Layer 6 of a small transformer language model trained on English Wikipedia (12 layers, counted from 0, width 64). Numbers have three digits each and are written without spaces.
In attention head 0, each number of a token's query is one row of weights dot the token's vector x. The head spreads its attention over the tokens so far by the softmax of query dot key.

Query weights of the head. A number n stands for (n - 500) times 0.0013.
q0: 608393458391349580678497618526590466555485558638597558566488427419541599517301716419457557397256449303520534428329450551466490505520598465584471369306412642522645769230521391596527579551467372
q1: 474492537628490459588532341588447473538563609517530451368468350662503375524482536437489534453532475408568541453434579538471522554402478532473419567493500547331571466491492625589545452426573385
q2: 560400496354362580352538620665426431427486632554561571457490465426581530379394340501495520540393440652432504515543643538365496430514641447548550521573493472533497459380530495476466619582488642
q3: 660447276303592245569411503324792666673418348540419475502566563586523577609545554492470522459346522316560671364603491594722571476508583495482354404344570478441290315613558697397604521462545437
q4: 541625306274754561703610727250590617623354567490173522464541363440264418480650214463537678626591490672573595423290702571734439479491545646655322597466442525420382457704527779341190355692203358
q5: 491358507515325596356685506458482410538524532405610661494467604571525591480451494630366606591423531506526581448663486489440414381482331439435523511440447438472543489627617481515488380565397462
q6: 486483504614628655580382481465449490395526539478501484487506592448583487348543576519478444495412570525445515677617383352508435542532468491506538519413489547540554582521427355567538562355531539
q7: 603399283466557760647412435247424616542492671682490514396545331531528541514357571599600475548237386397501543495613487633621417332568693609448490481448443618524521390414368657396556544547505439
q8: 674257482524417478398546635380517478593651462408552549418628327372537665542495483577378464522532458318529439550783690534421424281505551481438489530525502684529599357428698492401552283465467626
q9: 426633447278345359538566609565467378483494248534581671634505621406304675467463612626557589513646531615517468454507482386325577505740396600417488373379584419384483469533706473506595363563493295
q10: 291437500423467282543583523599542396504495589434471504508642433576375446643443552332464433488615432573432617352574687664474421426286482531533495412622592476429662506523644398398503586577470419
q11: 401562415452551642448471639435416463349559461535501469499493589449614453431423403467616404502526460504461450501510478363461413581567557531413558509494452554643609524512492367590528590465610533
q12: 482400576587400798299508498437301585519547517580574581731524611277573636390258461553572460578457477671512419464633440314362484542539295480558732492681427604451631440396396411476664465331431553
q13: 408527462445362620409585492424622592515639601539621659448360522669578323405374477499367557475686423618461471540635493512482525678390671469630541297446303668536369520477484352300518542645392454
q14: 564572414562632361498416361496578500503563671434450647443455294597522414499591446450504456404583286716565329422466569543369698505477644679472595594561484670555259430411251712436655493358447456
q15: 484667351533477336441526539276566456529422654619735330438452579620744596420541383528520521389514636357559431569524534527573365357361343293485492678602461418620538657649655666484462511440442554
q16: 467345502553608661522420452455469410447610702503426622503482589470531456392522496577515434470478636682431487631606494381494382494575515390532536504407407464464507568523430324486554518384407539
q17: 473449557557573223419570606300569485966641707542354538301573427449366654826383438494628593584681509274443571663539642592400364405401553532467515409472322787448198276414393452600696442442517538
q18: 713442518379363400340605643514492677520393388377598447464355553493337629498494380543528518665426441293535624657446454506389513591602593666488530465466604519412486441477601468547381806384751331
q19: 591563362559545461560415379645589679530390550528465558488611407450481371415563591419532260487545711408696622337311776399799589495260517515739294408597629508304582288541588591440414352410494361
q20: 496476381529566446629566520410527479508579581433506522400531365518449455575531494537522398498511650431497495460454639509570468457495586577505408517433464500430483412500538579454500464529590407
q21: 548425526433508610609586447377478504516411478466408485494466538551401521441558717536345472471429564667519759604600345699374551515540598564710560365353694486472498504655297181611419325483471423
q22: 460510453560704544460404411588325467261304540443372331511643581468515498283421270534205520688347667474331693629712594447583495637416479475525611497607624447545618591227464452356464641583640499
q23: 439492613718633619603461487625439670416540698423542546295442689505385368443581517543602443421444406513243462639473529433579449736405414422534557463519418602259443415614355543390429586335521700
q24: 530560555376470589301570649605438444439345682624409589489647555571623584573418398676555461595206144455464571491492691510652537572558462410537466437451536360613429381465535606365389506494413601
q25: 457624496313572607510477385559525615446449480442324694570396465343521298470469425448494327724656349534477687560757504527420288494403265515447686493637402657632599537359312651580139700644539549
q26: 829413421523530303389442256678454589644423700611224617546518474441404437586363488394521639511413585538615448441376596610698543507410459417468448518584311493343446488460578493365631617582471443
q27: 380566533440416157691581514423705424799456412552563489514462532562330695701351559367347655407696522464573652561581406570373532191388493305562356668636591421587515288429495563412740575526477419
q28: 344588492545563384495380644442554404319565565454464374471514317713666769401384556478449607297517397469652422549646321488554568512542539522476806646543413631494650455467361599663293689293450411
q29: 449535525529477503510545500490504495438459539472528512446480565533470558476503475535503515502464501523479552576506450453436481469478513472569471556484589485460539395538461519482563532430551449
q30: 462524530362470264397622555521417672497512490442476486460412437415433388661552352488497281704611611664605447313445679255719658535465551593455426460524550467425374575414590653573503481569619322
q31: 695542443474732551449276527418355585528596525620448554543388286498457603701507465379592280544473505405366454698409431313606395641702541448594520556576606475368725608488432530490521475347606432
q32: 535487529533483477494520443554513475634503376498482533541490453504429556600585591482463484432584526459402500548518455641426522454487428509505608478575552453425491525503480501510481445510484549
q33: 340786364461758551511578242541539642564571646747323453492634493561319575656480704533510469657707562438573375194311713529543419406272254550375501323479409563489584396319537567414506400671467318
q34: 389438474495628464398364501734289591702439433420464594514619276555451388544331376482584517376406503625682584353406725204771380522400488550586247521725437464392480581412571616568468545789633317
q35: 367488400498592631509402333639440458721471615404515579584494426733494381595512555621540413493496392273611437246288674517569541697598415455347572430593418512479545453526473497541370551402640441
q36: 371553425498526413469590632423436624594533445621278546428580585780481536593454527473379432553320368462510625513382376460561447437524661420282500651688509694749475421542469302482534736382588299
q37: 396403701594504340591522368499753485419461626391501533753551641395296405408476568649633535569545629531578493532302404544333510594645408464565398416396436608610448558437481380434490625340498368
q38: 332368441580428570537370610518401295415621510343631318535552451509656702488434540414519626693238542612399451600615387377213445481524443694624517441354545629519532704620402311610439536437369709
q39: 464495552466506459333367574694485455515473362406418514629594605437536593519550474553502415509578517417456361527591594334542499542558454411351612425605518475594507553424598396457475617492539581
q40: 709453428578547598585433581507524575484487277371798576487488487290530665347570659516362509589312456570370410477568403390373409376358388493496637496580618619498452625532629628460575409366445592
q41: 501336413359528420553507558571633417586516515514534621533509565438488563386406550544458487454606641595501676544587526458420459541572599508631508370289553447375514545359552432594479651298533402
q42: 558465549535535475447509498658415502426459412471507441522564515410455480504485486503525468524489600489458601495556575482576493591455388543546511410509594433332534536498538490575390432517607559
q43: 576561637706649599445421385696478460513581721517375630501604447352456402389631560358413393516615566592567510446466792385535562749333337581469581365666333351251483545448543321514478502297287462
q44: 440539257375624462514474398537640543602462356620476487395405657548385629738384486422483565497476596528606506251417571425672638602220517371537501332650542410455644399689520534508557506491556507
q45: 392463498587518488438523508662492450742571529457476584460511565608548677452379467602436616446605474584530426581483527346283328479391520341488571591480545659425518411263421592654454554302499516
q46: 437377520536556284557495506547543384598506534425476494574550500533411530607536469693446461440559706424533460458447634488676590581602580485461396459338558386434435615379582505485511507393634306
q47: 403730573395372632412515640345295575477296515412495433557384590439769336321460507397477297549428300646490541718727396525374522648508379693689517497374382500707611550670542348610447667504469521
q48: 476527422435477498477524542435517544561464513512567507435499472568527566528467490538490543545421416445502522451493519546541500454491561506469501497528488498506479426522569623470452517529493499
q49: 598657492539424599538418555592425384254317421543493532648451505307515416357438468612623516482495522519413338615414401717521450500455614636488492455400633506632472499384517663458474542631508404
q50: 567511645595568611389452424548410563567561500520399474454466601492489596499462521548550616543484342534517484703546404349336359524456349460465603520511478694451466509452341409636512469406501570
q51: 619470525424363352565592610488249619545546442468585460450662425501415575549471569495482508698542479748474517340574517535568367446525610423450504519609727356360408295610619537289492343661435619
q52: 590479495394621562547483674507500541508589788526663464603452343380560411528408429398386582678459357489421531243511607569566433431466498552462592557379487513579192597278484486469624609530583515
q53: 604538321551508496365451585473697529414474484433613637527555448609474698588395618419463558625440560374465494244334350538508500432635661490532450484428645461655551182573513509300669378528502485
q54: 644445652741498461459457358482370503479591467409480470578604385576511590493443669463501636521397461609648527545634290379602468400434320534513479637527534460360468398695514502510655335454407431
q55: 351249588426377639273654595213385304387796500599681491645471664497692653376441310729439594470217520626488587681694223694069295686564416493730566363411352477438480363569517292789399523416415745
q56: 499434352609602244512471304524526728633492434350430557653614707735351549687501541421644475342581434504586521220372431363655389440292493478484505520625830702292564441411391646410712410490657425
q57: 473509578594474578401508486423444537520490420490494543572489598411491533436505514529484450515571536567445484615573383488467500507540436512480591531544471488527594582469488404523464435450484514
q58: 489539416558449452432647585426533451612495328683451548578589460408482541501374473467430505520697705409428625445392460673474454441538507566488426572456548431546608473324564526501501347478509346
q59: 487495489407630601631241474474506543533496631445504582554364393549468559610585483684618391458348402654512253615438498411527462516618718405615464453508566530564358498449290698394404614527451564
q60: 559605574487658609387322326752324479247448582533375476547440612468528334281533517553670560522521426596618449556500451274560464568564321311347636466654512556586457566761502267679446466498581629
q61: 546456529481521557613460534392531486485517567418517531526444458490511510460601548547430474525442480624514475574549439503470509464556532512566517476414492499520406571526439509494424484489346522
q62: 415557566574357300464455540384513623561473329659641245601577469508542443553349490526634477376504348439579448597408434753329702620656551714695281527477562657698424448431346372334525514286661562
q63: 470462506495608593543560520319523574405482710447433568496524481359438439497611411673445386734425592562504487524568632517652486525503494616525443387404390484551408585473498593398291496563352445

Each question shows a short text with each token's key, already scaled and adjusted for position as the last token sees it. A number n stands for (n - 500) times 0.0032.

Then comes the last token's vector x. A number n stands for (n - 500) times 0.021.

0 "s": 456583346706767365381656505380546507305520589627390479470737706416489475467483686541269409675576530708719733449400282439377466497534662364618449533463313523565470411157667347500594443482455574
1 " from": 424578308680726386381625495406559479294506580578361459436786690445504507509502706562260425683550563750754694491360224450407423529544649355607441528514337551543505501062708371524546499461405558
2 " the": 409568316700719388375607486396531492303504586601366463463787691421511490515493701569262423722557550751762715496350212468376431521568676361622439529472334525552504470087711367516555484462404566
3 " se": 425563313673705410383557473407536476341527567585377460436778642417537540539445759560254421650508538796704714550432202490407398513632655377606405514496372538579545513112700371519506565450388560
4 "a": 415563330681688421381590529384548496359560571593380455423790668394515547544474709572237430691494518767703734512407208492403402492578683381600448531454340552560537468077711367481544518461401576
5 "f": 398585316672665404372592524402537486337522598575380504426789678415466555558458728544263422715526541762698737502394191477358402514611668361622423526445352553533506494095688376488537540456419574
6 "ron": 429590296694706394384629504386506468352518609605380477407821669423468518514458749549273413678537547803710734493393213452390404498630680355600402520445362514534502519085694372503540532462422571
x: 588530458469427788390460491549513527425475512439496446549387477511502172493611377503564548585456552462495534482488531392516608659519498611481536581489480353497533519468431505478535543518461432
Which two tokens does the last token look at most, in order? 2 " the", 3 " se"

0 ".": 461580347714778355383670498377543506294508594631385470472740704411497484480488685535279410664573528717717733447403280438378465499530662359618440538479310513568472403146667342497604446482459583
1 " Sp": 397584293645696356385590478398533486308468644570370496418780687433484538492468698553298424699540556790726721523414241463379382504600653360615403516463366504519496489071708380491569531467443570
2 "e": 420593303636695354388590500381552472326513620529364489423800670453522536476473718581258429676515545779751715511439240462378393508595617377607425504484376528561516501046733371497558535461474553
3 "ed": 423612304650704364379595497394559475307504628576361470420806688443491555487474708570245434690538547759753725489423234435397397514568636369608426514473357530541490491060747360483567532461462548
4 "er": 404603287674672377391587499387540478317503632601363463426818677423481556484432728551292435683532539746728731518417236462394378502601650347609425516459348527510531519048745364472546547455453544
5 "a": 413575313684702399382593526373538488329529605565371480430802674414472546542492691560257431691512529770696753512420224482384400487573658383600446528448354525550540470063716361474568520472424576
6 " was": 405570338685768397359610488416542482335535623563359457470788690434504500526515710542244429719532546754732712483376222442403435512572649354594465534486325560576520472106694362518545472470416585
x: 636575460477466767432447532535487509425428510479470459491452464478543108458592408457559536620474557429463497405508495480552544572577575611520522575528457364483511481445431493485512586503491477
To which token does the last token give the most attention? 6 " was"

0 "ak": 462583349705765364383654502385552505313521586617395478475734703425494484472482679535270410671581532707708739443412290441377477502538663368624451531462313519564465402172665348499598438484462578
1 "a": 402585317688695392383596531380546481325532601557372495433800678422483558542488677584262441699520532764696743510412221478380413494566662396610433529437357540552532470062710356477572513469432567
2 "'s": 392574337698714384378609507406547483312492607577378482456788694416521515533489718583260436719541540743737709494386219472379442517565662366628428527472331544562514474073694350500561512463414569
3 " W": 385577321661696370370608481378540491332483605566364488444771676417504540546478715555279425672541548782724774538416228475344399513578671378614401532451356549538530473115715362505564536445469555
4 "A": 414575307706700379386616469382525464292484595553378484409756670435492564553460717583253418659508552749730755510414251469358411509555657365625407530432354528552506485067700351471579530471447558
5 "N": 427580329681695362393633484335548483309484604555373483419784671410494550566461714567285426656532542788742759536376263470377414501601683385601410539441359522587532482083691341480577514461438556
6 " O": 399578321656689378382570472386529475295476593559374463411771665437507529541483714588252426677514549765740731535401227476352392505573651386605440518454364536514497484091687367493568537465431551
x: 633546406513459707472418519535510513431429540491463414534439533517535094509559352505604507570453587465551474498500512445564596593537557534467479585490486375480586517457440490431522594450477447
Which token does the last token look at most, and with what share of its attention? 2 "'s", with about 20%

0 "N": 467581346715777352387672495367545509295518590623391483470737704418492486484486686535283408657577527719719742454406287437366470495534669361617449537467314506567469401163657339493607445483465582
1 "E": 413593322692733371387633500360545468277508612561374504406788676416503570552461724560287417642502543782718750513388262468351418501586637392612400541454356524561514474063692340486564521463433568
2 "S": 418607314679717363399627489320538477285496620580377510420797685424480583521449693563312429649509538752717768550392270448365402490614652384597391541399360506565499473083693341461560521468438560
3 "\n": 444577336676778364364654492359572476268520597580360469435783702438511503545523709584273421652537551778712726506389209430340417492573641325592436542484299529570513440090640350523565460474431600
4 "F": 411584312689788391380648505357520470277539625567402489406755686448436547560471727557314419642511528734686744532416215433297402463574614347606423536422339535533497496100649354466586523496435601
5 "un": 405585308641737370384582480396536468299539627579389456396766662416427537521514696597304423676529547764720710554424209459351389465581586380587448513442363542534456512070668377477590537494446565
6 " ": 421571321671762383384636505350538488310507605572391483398772685425483524530529718560270414658519541778717734526399205450356415485576608374593431527462344538586505470092689367520555505473412587
x: 606529442517487741425450492470513453443431564491434397551411467537529078494532403531579553579489576455527491472444521466548584580578533600524477556474434371507531489476446482484531630536456461
Which two tokens does the last token look at most, in order? 3 "\n", 4 "F"

0 " by": 470578347708775364382662499388545508306524583631391476472735701419488475476481685530273406660581530712714732443407281437380472499535665358616451535476311516561473406169657349506594444482458579
1 " pro": 428607315682677396390597512401553462299502615594380486418798678421535533513443779565278424670514540748732699513414215460403414509617626355625436522492340530531512524072678362506512536458404563
2 "v": 420597302655687434390594495426535467348538616586402433388811674419465539505440750552271430682482534811701718533429212452410415491631667394625389515474352529516517529098709377511528536465387578
3 "id": 407598308624723440371571496426545457332572646588396426393787673443470523513481689574281435700498547802701728523414199449382414476625626422621400517453354530519493499104726388509564497491381594
4 "ing": 433590319647730403379595505397536467322506615606389463420808687465505497475468735557274417702536550763711731512401223446396427504603643388629394517459343541542490482088719380521542529476389575
5 " pro": 436610321671664409388598515398558457306498613599389473413803681419534520512444782556274422664515543754728714494420215462398418509635621355629429520495332524529517524085678364507515531462384570
6 "-": 445604341646665402377613526400590467313494615589374442404796683410539519509472740566292416658501548771715729484401224458396421513649634347616400530480303537548511481106682366515513502461399580
x: 628503492510532781414471505527464466472440584496490436552357476464544167476548402517557550557508602421487499477495475398558616640523529539509471513483517358452564422426455479501554592535458465
To which token does the last token give the most attention? 5 " pro"

0 "7": 470577351716778360383670501384542506299512578625392476473734705414495481482484687529280405664580529715731739445404285442375478504527663368625441538469312520565467401172659342499607442483458582
1 "3": 420581323699744384374644540378540466292510600595371481407812699413491540551487700555292415666527553779750756498376219471373426510563633390626376544437339538538500463070710351500578498464435576
2 ",": 432579327666717382373630506415548486292517580565363484451783703421489515528522688569258426715547553779746703498371197451381435516551645359610426536476331552550505457068666367527551484461407579
3 " the": 397571320696721371378612491390530486296511601596369485462787693427521513512496697581265432716568550749752698489361212462370427519565667360616429527472341527550505467080703365506574491465419571
4 "re": 427604321661662388384623485398505477361525631597373472439784658381500553516451763560279426675549541796751743542392198465398395495625654400598389527459383528552521509074722368502550543443429540
5 " was": 417572340681750405358617494416547480349544610568361449461788682430517494531498722543234424722531544760741713492368216446409437515577652361602455534481328573585518479098704367528529473462415577
6 " st": 391563313665695427391611504402564479329528605587417462415773684449549539531464757536271433671543540797712718543414213479377403503614655350627409522468343562523557512108722385498551543468366606
x: 640538495478451809404461522519489545373434574509472434551365479493513185413577435434582473530467629445505536506492535421520599579584551568473479512556477394471529481453468452470512554531486476
Which token does the last token look at most, and with what share of its attention? 5 " was", with about 40%

0 " A": 462582343707765362385657495380539508302508584634388479473741703411493478478489690542281409665581529719725744451406280441370469499533668368619451536467316506557474407158662345503597451478458573
1 "ud": 389612302638677385385595495371543472329506638584385508433801680419473559496479742584288435675540561768719742549413213460367403494624639408612413516463375509515495511062718379513547532455430546
2 "io": 416587312679726393384616497359521475306527611587381499418781674420500525517477724582254418671509537785708763543414240468365407477584661398615407530443361502562513462062688358502563523468427575
3 "\n": 444579333681766369361652493375561478281513596588353464438792700432504485542522711582276418659536551786709739491391201432343423495576655328596436544488295526562519441100639352533558463468434595
4 "F": 409586308692779391378645502367516470282538630568399491409754685449435543559467729553312418647509528739682747527423207432297403466576617346611424535428340533528496497108653356470582526493442600
5 "re": 430581317666736385378603462403507462341534630569382470424773644408457581534486745563286420655549549790735743567422223464384391478619636397580406526435385529540514493087696371487588537474434565
6 "ak": 403575312675732383374586510392552477342524605563371465420803672419461569537493689567289428682531550747710766526414223483370398492587635370601447528425337545538504472069708366472574516473448567
x: 608561452467470705413415521512467485393473534464488466538409448489508089489615363534575564560529571401504488463472509401503565613572575564530563574503458424485539528549440475497523586500446435
To which token does the last token give the most attention? 4 "F"

0 " N": 464580344709769358385661494378543508306515590625390484469736700417488485483485688537279409662578528723719741455412282439368467496537667366616454534467319508559472406169663345498603447481466578
1 "F": 407592309702736388379630517375530470270495599563380484418784693438453550568444718555281421673514536741714750522395230453334409502563641360630402538426344550533504499078684344473569532474442574
2 "L": 425599312687725371387640505349541472294474605540376512422802690441465569560442716536292419651526542752730786521405269452345421512594638373624399540419352537560528489091695339484561519464465565
3 " ": 417581319670744382395629511336555487305487580573391499402785688423508546539524710574259425658523534777729727532401230451364420502572612390598424527447360545590505479091709361519542507462419578
4 "0": 414583313697756386376620515352533471279507582579364466402796692407483549539510684573291415652509553748750746495380224462367411506553633383600405545431337519531501472069694356498565487467413567
5 "6": 423596320687752387373635518355545470295492577573362478424803701400475559549509693559307419660530554760772774493377234458363427518556634398612406551428338530548500474096699344497570482459428565
6 ":": 456578323702766375379670496368550475274500567562357465471772700428510534566530706570287424674561545784744726533383212439372436512549644348609433550464325540573514459078647349520566460470428604
x: 595517426482437705452449511479465496443446574507454398520389427525490092462582412520538531529522611426520547477485528489515616608531577625515518578533472354456574454471488494484466620514479462
To which token does the last token give the most attention? 6 ":"

0 "ad": 455584344704774367378655500384547502309523594629390483469739702422488481475490694538279408668578533720715740449408281436371468498541664371617449534463319521556469413169669348502597448482458578
1 ").": 437570332719758368367634489381533472258487625605345443470788698418509478525492701579268423707487529744716707508418227447384432492537635350629428542494302516567502436049684343508572459482456600
2 " Ad": 376573313639735374375579464366542472343487628573368520446761650417548566519495736558285428657513549797705725545468254480359386509598617408600405519495395509539516481104738379516553534454459582
3 "el": 401611304637700396385549518352573471344542621626367518422824668408518582482487718579322435666516537761722730492432257464384394509646639407591427517432377501539508503083744374487515528451436556
4 "a": 402586310665704404391574531357551493335546596589375513430808673399492567528501687582288439675499518776691751510434234483367401485595660401592452528430367497545533469070708363473542526460424575
5 "ide": 387580316654732379379580508363529492298506610611363510457785686403482520525488674584299440695553537754706733528400226473367389488586661382600414531453357506547519471083673361490573528466417573
6 " C": 371595300642707377388612481333527483310465611597380525430767684406534563535490704566293431639528548800705787528430231473319380500605629396615392532452377487538507471097711369502563527450438581
x: 593530474503488705404479533459526495430415550460435418580390496543520118441560375518631500535488591455489464514464544391561606614562557581493476562521461365506595473448476526476523586471484489
To which token does the last token give the most attention? 1 ")."